Layer 5 of a small transformer language model trained on English Wikipedia (16 layers, counted from 0, width 64).
A neuron's activation on a vector x is GELU(weights . x), where the dot is the dot product.

Input weights of the MLP neurons that the questions are about. A number n stands for n times 0.0023.
n14: -134 167 106 17 185 -129 91 -29 -51 167 -123 -67 121 -58 36 16 416 69 120 -88 165 158 -59 -62 -237 149 -56 -8 0 26 126 -172 27 75 -156 -4 158 -72 121 98 44 -76 28 -210 30 -17 94 -123 -54 -15 32 56 80 -12 -24 73 168 225 -179 207 149 -219 -212 161
n38: -4 -9 0 -27 180 32 -28 -208 -17 90 50 -308 73 -124 -156 126 -118 -60 -204 -122 -195 -191 114 -104 29 34 0 17 -38 209 139 -194 -21 316 102 -135 -283 154 -96 -79 200 92 -9 -4 239 -15 -50 250 -12 -41 217 -74 -259 -4 -74 8 242 -148 22 200 -45 90 -185 -95
n72: 101 89 73 79 47 -76 -33 -139 -352 -9 -164 30 139 103 -87 -131 -172 -120 -50 -17 189 22 -82 -12 -43 13 219 -177 -44 225 -48 30 62 -260 43 161 -46 -34 -17 -87 71 228 23 -358 120 234 -280 -219 -37 -226 -147 -120 -55 120 131 255 -306 137 18 -4 -47 -188 76 -9
n74: 78 104 163 -41 -48 -309 222 65 -113 -125 -97 24 105 171 4 -106 -123 -280 -8 -98 -21 45 340 4 32 0 -9 56 -64 -121 202 -180 75 -50 -207 198 154 -190 -118 158 -121 -31 -77 63 168 -33 -250 205 -100 -132 69 -185 -30 65 -101 -242 30 -222 -43 -163 -44 -13 -28 -93
n98: -202 272 -141 101 -76 99 -66 -8 -96 50 -31 -160 181 19 227 110 21 207 152 -33 74 33 324 168 -153 -29 214 -81 -5 -55 -45 -92 4 -156 -100 96 91 -68 -163 65 -51 55 -185 -245 249 40 -158 236 128 -20 -134 201 73 -230 106 -16 56 94 -64 235 -72 71 152 106
n114: -255 108 106 -8 140 -56 -93 67 13 -13 137 -310 -152 225 246 -88 -62 113 141 -59 158 124 110 194 58 -76 111 -167 -142 307 23 -137 -176 -165 103 70 -102 -14 -155 -101 105 197 -44 20 -37 -8 -75 -68 -164 186 -227 133 208 -161 109 32 -44 -173 53 -152 170 -69 -54 -253
n116: -4 108 -23 78 -59 -71 27 122 -100 -121 18 -338 150 128 -109 -84 127 116 -4 4 -222 103 148 -167 -28 197 -119 68 41 -43 166 -204 29 336 326 -20 -130 262 -57 -57 -233 -202 103 79 -48 73 125 -27 -4 52 -73 -24 47 39 -160 -4 188 -280 77 16 -76 -88 -189 -143
n128: -122 -64 112 182 207 -37 218 -78 136 0 -144 143 137 186 -219 73 234 -139 48 17 46 -34 108 103 8 -176 96 86 -149 84 -138 -188 275 146 93 -154 137 83 79 -103 -8 -159 210 48 90 -4 -70 -43 75 -224 180 -160 -344 80 82 -116 -9 0 61 85 -265 175 232 -22
n138: -71 149 81 110 -28 269 75 199 -149 102 -256 -183 -133 16 -52 73 17 71 0 -208 -109 211 -356 -80 82 121 118 -82 -135 -100 83 -266 -4 167 179 146 141 180 -29 74 -8 20 -249 193 -139 -253 -82 -12 -28 -33 101 -57 126 -247 -78 88 127 48 -148 -73 -98 -120 160 -155
n158: -85 69 -301 -73 -41 37 -144 43 34 69 -73 -103 -212 48 105 9 13 0 -28 -198 25 119 -280 -64 -112 13 247 42 52 153 14 -87 -158 82 57 -41 130 -33 -42 -13 -149 -52 -9 -150 62 -188 -87 -179 -36 54 -213 -244 277 -469 283 56 207 -8 -57 -221 -16 -194 34 -87
n171: -153 119 42 -20 -140 113 68 88 -211 -27 203 -306 -244 149 34 -116 -84 -230 102 -36 41 -131 228 30 26 -95 -173 -31 -65 154 207 -18 82 -55 -22 -144 86 -15 -62 -227 26 77 -9 173 18 -296 -274 85 326 66 231 -110 37 -52 222 283 -38 188 178 -244 -140 142 -62 -37
n178: 40 -81 -232 253 -150 -87 -140 -159 -178 65 30 -70 -28 -30 166 41 -41 -87 294 -151 180 -48 -272 121 109 12 191 -8 124 -133 135 16 24 -277 -27 181 -107 -114 -150 83 129 219 -125 27 74 -18 102 -176 -97 143 188 -8 -124 -67 -61 -42 -46 87 -137 54 -58 236 -55 -29
n260: -37 237 193 -30 103 -4 -50 38 254 320 -162 -326 25 -8 -148 101 -51 54 -4 -147 -37 210 -165 -85 24 -25 -123 -129 73 199 45 64 4 117 123 -150 -224 59 -113 77 -85 143 -269 -75 -96 -62 -84 -8 54 68 -51 -96 -217 -199 55 132 -9 -105 0 -135 207 321 -19 38
n261: -90 138 -8 -19 -88 -148 -125 19 280 113 150 176 25 159 -90 30 119 -109 167 110 -91 -124 260 78 181 -62 -316 53 151 23 -113 -56 -87 55 -80 191 -63 -199 -215 146 -66 12 -142 -83 8 -161 186 108 -112 208 -91 -48 -26 -191 110 200 -94 -109 -282 -87 -88 -109 280 -84
n285: 63 -328 72 -97 68 65 -305 -35 8 173 -79 -101 61 140 11 -176 -211 -130 77 55 52 34 61 -11 -284 178 108 142 -21 28 -183 76 19 -57 65 -36 -213 180 -4 0 -84 60 167 25 51 -191 -131 -3 -91 43 0 -4 158 51 236 14 101 -141 81 68 126 68 167 -114
n318: -21 25 80 -48 306 170 4 191 -71 33 -220 100 -17 4 -94 -21 89 4 -171 -94 21 -83 179 -261 28 94 -60 -105 234 27 13 12 -12 -38 0 -83 -4 -36 45 57 97 -101 227 -87 36 58 -359 -4 -85 148 78 -314 -77 91 46 -379 9 -55 120 119 -84 -176 -327 181
n324: -198 17 -103 -194 -24 67 8 -231 -88 113 142 152 -223 -58 -247 -276 17 -184 63 -62 25 -37 -56 208 -32 111 13 41 -161 102 90 -153 50 169 32 88 -317 259 212 -204 118 -152 142 143 -4 15 -61 -101 58 253 -13 -44 94 87 38 4 207 -157 47 12 104 -72 248 -89
n328: -205 77 128 144 -81 128 -79 -94 -21 145 103 159 -43 186 306 -121 234 -91 99 175 29 -177 -91 -20 242 134 -70 -119 -79 -159 -340 86 89 -120 85 32 -64 -102 87 -21 16 28 -101 -56 -131 235 226 130 276 -20 83 -160 -39 155 168 -40 35 -258 -13 -89 53 64 -179 -112
n330: 20 -76 252 -47 8 -125 30 176 -181 108 55 38 93 -119 -105 -20 -106 79 -56 -12 -24 369 -8 -113 43 -47 -21 136 132 0 125 -189 259 178 115 -80 -102 -61 105 -219 0 -217 -29 224 -62 18 -70 -249 -11 -46 41 -70 74 29 -195 -68 115 -150 -25 -84 19 -8 -438 -114
n349: 151 -239 377 -12 -163 -24 -4 -16 -243 -94 -100 164 27 146 231 -146 46 50 168 247 116 209 225 -84 -83 -124 -373 -139 -15 127 -160 -22 4 -64 64 -51 -115 122 245 -79 93 0 -28 -243 -22 -4 -65 -83 108 -177 223 -100 -101 0 -333 173 9 -25 -83 -111 -112 59 87 82
n366: -72 -37 7 -152 -23 -100 38 -33 -12 -53 -205 -109 -232 -34 102 -234 25 68 155 -262 184 -68 -29 -83 -117 -12 -187 -259 205 -95 87 8 194 -200 -46 -135 -73 -31 154 32 61 -72 96 -88 90 -53 -27 -34 -274 66 84 94 46 -4 -275 -205 -137 117 104 -259 -190 -155 -134 148
n370: 70 -64 47 -188 -106 -341 -133 25 36 68 -21 118 44 -4 -145 44 -45 67 107 -214 12 -177 -284 -152 -134 78 138 -146 100 130 -171 -46 123 -208 -61 -98 -139 121 -170 31 82 -44 74 -90 233 38 -188 -15 -210 80 205 -199 -61 83 -72 -48 180 -37 -257 27 -53 120 -181 60
n381: 82 -12 170 -185 -24 -214 240 84 -378 269 -74 135 -38 -39 -12 198 -106 368 309 142 53 -37 -106 -136 -76 -167 -157 -12 -132 -35 -54 -72 41 46 75 -75 -98 -180 93 4 190 108 64 94 211 98 -44 -38 23 76 240 -56 -42 73 126 -62 -94 0 -72 -32 -95 -12 132 -50
n382: -155 165 136 36 -23 35 -225 -114 12 72 -123 204 65 258 72 -221 -144 169 158 12 171 -12 -4 83 -144 0 16 -8 181 91 -204 -4 188 8 -173 161 -103 157 129 -35 -102 -210 166 -107 -35 145 199 56 257 127 -46 -233 8 222 -24 125 -21 -49 0 -69 54 -170 -41 37
n392: 176 -268 12 143 170 -38 -229 -82 -103 22 231 4 -63 79 46 23 59 4 483 -293 -71 40 -105 100 -138 -84 -92 95 88 75 -67 30 -107 72 55 72 101 97 139 -56 163 296 221 -156 -73 39 52 95 -41 60 -166 232 -393 -121 -86 50 46 67 -211 -85 137 -27 15 -163
n394: -111 -61 -55 -11 31 -65 -8 -155 -16 226 -149 -54 20 0 -177 319 -164 68 -19 -201 -80 12 41 -49 -121 20 215 -23 75 219 35 -62 40 -69 -123 157 34 -297 -298 -172 -139 109 -17 -61 -78 46 -8 276 -190 -54 -46 -225 4 -25 29 -83 -33 203 -347 54 -50 61 23 86
n398: 13 325 -132 -298 -71 -75 -8 125 -290 154 -46 -84 -110 53 164 281 -13 107 -20 52 -17 35 54 -251 195 -61 -243 -153 135 -156 -109 -106 44 -44 -113 -13 245 -57 4 -115 90 -78 262 -174 216 189 -149 57 -147 -29 86 68 -265 9 182 -33 122 -70 162 -105 -29 -4 0 -204
n408: 117 4 0 161 -254 -207 69 237 0 -41 61 -16 -157 -114 -123 17 -176 -145 88 4 85 -85 84 -50 -289 -44 -189 79 50 -35 -66 162 204 50 51 -66 159 -76 -88 -199 -157 96 127 -27 87 -180 -99 110 23 31 174 -241 25 136 17 -96 29 -237 105 -86 -244 296 -75 -170
n423: -209 -127 -100 226 16 -179 -8 52 -4 -12 134 -31 -258 121 84 -153 96 -23 -156 164 24 16 87 -359 -99 64 71 166 -197 -214 -172 -86 248 107 171 113 -31 -49 -56 123 -107 -23 92 -135 0 -36 36 38 -26 4 42 31 -92 127 -21 -291 -96 -232 50 -23 23 98 65 314
n434: -186 390 -22 -84 184 -9 -19 158 66 12 -230 193 -177 84 -12 125 -59 -260 -69 36 -259 224 234 27 40 24 -130 -71 -23 -173 -142 138 98 -108 -16 106 101 -196 -36 -40 -249 -165 -13 58 12 -40 -48 179 76 -59 -30 -154 -97 -90 29 23 -55 -15 -50 188 -157 268 -65 -37
n449: -183 168 -188 -177 127 130 -177 -194 -73 9 0 -165 -48 -80 -69 87 202 8 -44 -211 -162 248 -79 -97 -125 47 -163 -200 0 -77 -65 -141 -240 17 -41 -123 191 225 -185 -75 -64 -229 35 -102 -154 -38 117 -120 -180 0 0 4 -44 -246 179 243 22 68 49 123 -79 -87 -343 -174
n496: 154 149 -75 136 -71 -80 0 -113 -49 280 114 -161 60 108 -105 45 -27 -181 170 190 110 92 -144 73 -58 110 4 119 -70 -17 -56 25 19 11 -57 160 -102 -57 36 73 -3 -28 238 -215 251 -255 -83 204 124 125 54 -65 118 66 -94 52 42 139 -96 -121 -82 161 165 -26

Each question shows a token from some text and the vector x that enters the MLP there. A number n stands for n times 0.0078.

" Moscow": 54 167 57 -114 25 -65 310 -114 229 -16 -25 34 -101 -95 156 -37 22 68 -58 -81 -196 40 -263 -144 35 -104 92 82 275 144 -54 75 -118 70 -183 -214 125 -60 104 90 56 114 -37 252 -158 25 140 55 87 -189 -211 88 -18 240 -141 -3 75 25 -147 133 50 -72 142 32
Which three neurons fire most, strongest first? n14, n260, n394

" in": 138 28 -141 -83 -5 10 213 -12 117 -37 -54 22 -70 50 156 -48 -85 -122 -95 215 -260 29 -118 57 40 -106 21 -34 327 58 -70 56 -104 24 -181 2 128 -184 -127 -154 101 40 71 127 51 -228 147 90 79 -177 -210 50 -21 346 -167 -76 120 -11 146 194 101 -45 106 -157
The neuron with the highest activation: n434

" The": 92 180 61 -72 -64 -105 232 -65 271 122 36 -120 21 -24 69 -186 -106 68 -97 24 -139 -40 -34 -8 140 -76 266 -79 278 -9 21 121 -351 -89 -186 -62 125 -8 111 121 94 134 -129 163 0 -124 112 26 99 -248 -107 170 -71 218 -71 -32 37 -48 47 148 -21 -107 103 102
Which three neurons fire most, strongest first? n98, n74, n260

" Side": 21 75 -46 -196 -50 29 154 110 193 -51 99 5 -39 -98 210 -108 -102 -19 26 19 -277 48 -13 -165 89 -18 204 -29 258 121 -5 125 -219 -298 -249 -139 194 -21 73 53 44 -4 -75 144 -212 35 152 56 179 -143 -46 41 42 279 -177 -32 27 14 138 125 3 42 107 34
The neuron with the highest activation: n434

"ee": 204 -4 8 -38 -97 209 369 -33 187 -12 37 176 54 -47 198 48 6 83 -178 -4 -183 94 -190 -71 63 -33 95 -139 247 -1 88 69 -80 -122 -33 -122 158 86 108 58 70 -162 109 169 -73 -21 59 75 182 -208 -145 -218 18 93 -103 -130 -152 137 207 84 -148 -7 48 78
The neuron with the highest activation: n318

"\"": 117 -7 114 -16 181 -144 150 -39 279 7 170 -32 61 45 147 79 -84 -69 -37 192 -232 36 -182 -76 -113 -169 100 -108 198 89 -54 -9 -243 -35 -141 -158 88 -51 23 100 11 43 136 255 -65 -42 43 -123 -21 -168 -16 -87 -28 441 -25 43 -11 43 -14 224 131 44 94 19
The neuron with the highest activation: n128

" da": 292 -4 -70 -60 -16 -62 165 -40 201 28 138 176 -135 3 -11 -221 40 16 -190 120 -119 104 -81 -153 44 -309 138 -46 71 147 -35 20 -223 -69 -203 -84 129 -50 -97 -3 220 -107 -31 64 36 -149 281 76 199 -129 -96 204 2 227 -48 -106 -64 3 97 82 -51 80 57 -68
The neuron with the highest activation: n128

" he": 46 -79 60 -137 173 28 254 -57 203 167 88 -106 -114 -157 24 -110 25 248 -252 139 -204 346 -70 -26 -124 -52 141 13 108 58 -95 174 -133 -128 -150 26 129 -74 -41 131 192 -28 10 175 -27 -36 199 39 117 -159 -140 104 34 188 -186 -7 -111 -58 30 19 21 -77 72 -38
Which neuron fires most, and how strongly? n330, at about 0.81

"ti": 143 32 -175 -142 -69 157 85 -22 380 12 53 93 17 36 118 -59 -41 126 -106 82 -153 63 -112 -54 203 -18 365 -97 -20 -26 -41 169 -178 0 -97 -159 150 11 -170 172 19 3 -95 59 70 15 65 -23 66 35 -238 -22 125 273 -51 -18 -160 216 -97 1 -205 22 -136 76
The neuron with the highest activation: n158

" You": 61 13 92 -178 -48 -26 222 -88 216 232 98 13 -15 -21 198 21 128 29 -82 -39 -217 62 -81 -51 46 19 204 -234 109 156 60 153 -133 -226 -240 -74 103 -76 53 108 111 1 -111 226 94 26 163 167 140 -54 -122 142 82 236 -149 -7 -23 -10 89 156 142 -48 212 64
The neuron with the highest activation: n98

" album": 179 85 73 -212 217 -32 213 -56 128 36 88 55 50 -212 -77 -47 127 39 -36 -60 -270 28 -126 -167 -74 -85 152 -68 267 221 -28 33 -158 -86 -173 51 -7 26 50 -13 44 -21 37 98 -153 16 176 32 81 -214 3 48 12 314 -274 6 59 93 76 65 109 -135 240 -57
The neuron with the highest activation: n14

";": 51 22 -31 -167 1 14 121 -11 270 18 230 95 143 -164 140 -110 -76 95 -149 28 -230 75 -111 -163 120 -210 -73 -75 233 67 -121 -9 -127 14 -193 -39 -13 -79 25 41 128 87 -83 261 47 -157 317 -62 6 -68 -162 -37 -121 248 34 104 -45 67 66 31 126 -164 191 -82
Which neuron fires most, and how strongly? n261, at about 4.1

"SR": 92 -42 76 -111 -45 6 221 -86 97 -12 52 113 16 -40 192 -55 33 7 -40 105 -199 18 -204 -186 36 -246 67 -22 210 100 49 214 -111 36 -251 -263 153 -88 123 94 -146 91 -44 117 -140 -50 221 92 -40 -204 -117 138 -63 248 -256 10 73 -21 -89 63 108 -43 71 178
The neuron with the highest activation: n349

"'": 175 -24 45 -92 34 -124 124 -93 235 119 133 -71 98 84 349 49 -31 37 5 263 -164 59 -80 -89 -64 17 137 -158 223 63 86 125 -59 -34 -87 -207 203 -15 -107 92 55 83 46 239 -71 -215 56 54 36 -249 -123 135 52 287 111 -39 -42 -63 129 73 137 -41 88 -51
Which three neurons fire most, strongest first? n285, n114, n398

"or": 93 67 -224 -185 -141 38 403 16 81 -39 66 -26 -246 -119 166 -195 9 -85 -153 65 -100 -18 -53 -198 51 -3 122 -52 13 135 56 74 -209 -137 -154 -204 8 -21 21 -69 166 -73 53 137 -147 -75 40 128 163 -56 -282 -69 64 202 -126 -62 11 -17 25 -99 -111 39 192 97
Which neuron fires most, and how strongly? n171, at about 2.8

"Pre": -43 -54 -20 -172 38 -46 104 89 381 -1 50 -147 -179 -19 210 -291 -58 91 -135 131 -170 115 -140 -78 120 -69 199 76 50 -47 -49 158 -201 24 -144 -120 299 -92 1 -29 -3 24 2 67 -24 -78 100 -33 -14 -113 -121 176 128 241 -300 33 1 126 41 102 18 23 52 15
Which neuron fires most, and how strongly? n423, at about 0.94

" are": 96 -41 -162 -155 -84 -89 257 -146 289 38 114 -82 25 -136 -67 -109 -101 39 -143 26 -138 92 -51 57 -76 -153 114 -55 262 46 -79 186 -194 -131 -107 -106 -73 -182 22 -36 114 -57 61 102 17 -4 299 58 140 -181 -98 62 -82 309 75 125 81 -72 60 -8 -44 -82 228 -140
The neuron with the highest activation: n261

" Ann": 162 153 -182 -290 -65 -4 203 -47 249 -29 201 -35 5 -131 158 -241 93 54 -56 -141 -97 103 -167 2 76 -70 97 -17 141 147 -58 113 -266 -103 -33 -108 96 -177 21 60 -44 -48 -51 40 24 -78 111 75 133 -253 -193 100 82 212 -184 -117 -56 121 -61 112 41 14 185 42
Which neuron fires most, and how strongly? n158, at about 0.63

"o": 41 -25 -46 -99 -27 3 368 -133 136 -88 228 100 -98 -98 231 66 30 -158 -102 -23 -30 83 -80 -104 172 -131 67 -33 259 154 10 109 -119 -77 -113 -87 76 95 10 24 41 -69 45 112 -20 -22 108 2 157 -274 -28 74 1 219 -210 -66 -176 -45 -13 189 49 -171 247 -219
The neuron with the highest activation: n128

" Heath": 40 140 80 -297 -51 -47 195 -116 311 -113 66 7 -69 -227 115 -108 -46 46 -96 -68 -265 18 -171 -142 70 15 158 -39 256 85 -33 108 -107 -100 -145 -163 133 -110 45 -67 91 40 63 92 6 -98 105 10 41 -103 -159 95 82 363 -50 62 -15 101 -84 197 3 177 -29 14
Which neuron fires most, and how strongly? n370, at about 2.3

"L": 90 65 -44 -156 -52 -73 225 -18 143 54 162 75 79 -107 347 -63 -10 53 -109 51 -37 43 -252 24 -101 -168 -60 -263 138 49 72 231 -176 -148 -43 -240 69 -90 25 104 69 64 28 134 -8 -4 154 124 -81 -217 -195 134 43 305 -202 -19 102 -40 -116 11 30 -59 -27 -30
The neuron with the highest activation: n366

" It": 185 53 49 -159 174 25 279 20 105 44 52 -110 -114 -282 65 -109 2 141 -44 32 -318 169 67 -91 60 -60 133 -73 120 -44 -45 5 -170 -210 -171 -3 -34 6 -16 -85 66 94 -108 182 47 76 272 19 99 -225 34 136 46 309 -174 52 99 -100 107 84 -37 5 158 40
The neuron with the highest activation: n38

"d": 3 -37 -23 -7 -92 23 456 -26 146 -25 70 88 65 -190 217 6 -169 97 -75 12 -132 -109 -85 -95 4 -58 119 -140 274 -14 -115 14 -171 -247 4 -84 -38 126 -92 -45 157 -168 4 186 106 -28 118 -19 151 -65 -164 70 105 279 -238 7 -108 -99 -18 114 112 71 -7 -20
The neuron with the highest activation: n370

".": 311 56 -128 -2 -43 23 343 57 136 -13 213 -56 -40 -175 95 -167 -14 60 2 106 -222 3 -29 -50 -156 -156 89 53 312 97 -11 51 -195 -101 -23 -47 -5 -6 49 59 179 9 -90 208 6 -252 179 -135 -23 -50 2 147 123 236 -104 15 46 199 107 94 33 -30 114 -37
The neuron with the highest activation: n366

",": 78 -60 -44 -153 -15 86 179 21 298 45 155 -57 73 -37 138 -42 -159 -22 -216 37 -61 8 -130 -110 99 -171 34 -35 271 144 -136 81 -51 9 -98 -46 121 -65 -61 102 235 93 48 260 55 -190 393 101 -9 -99 -248 4 -129 207 -116 35 -65 -3 53 109 62 -19 47 86
Which three neurons fire most, strongest first? n261, n38, n260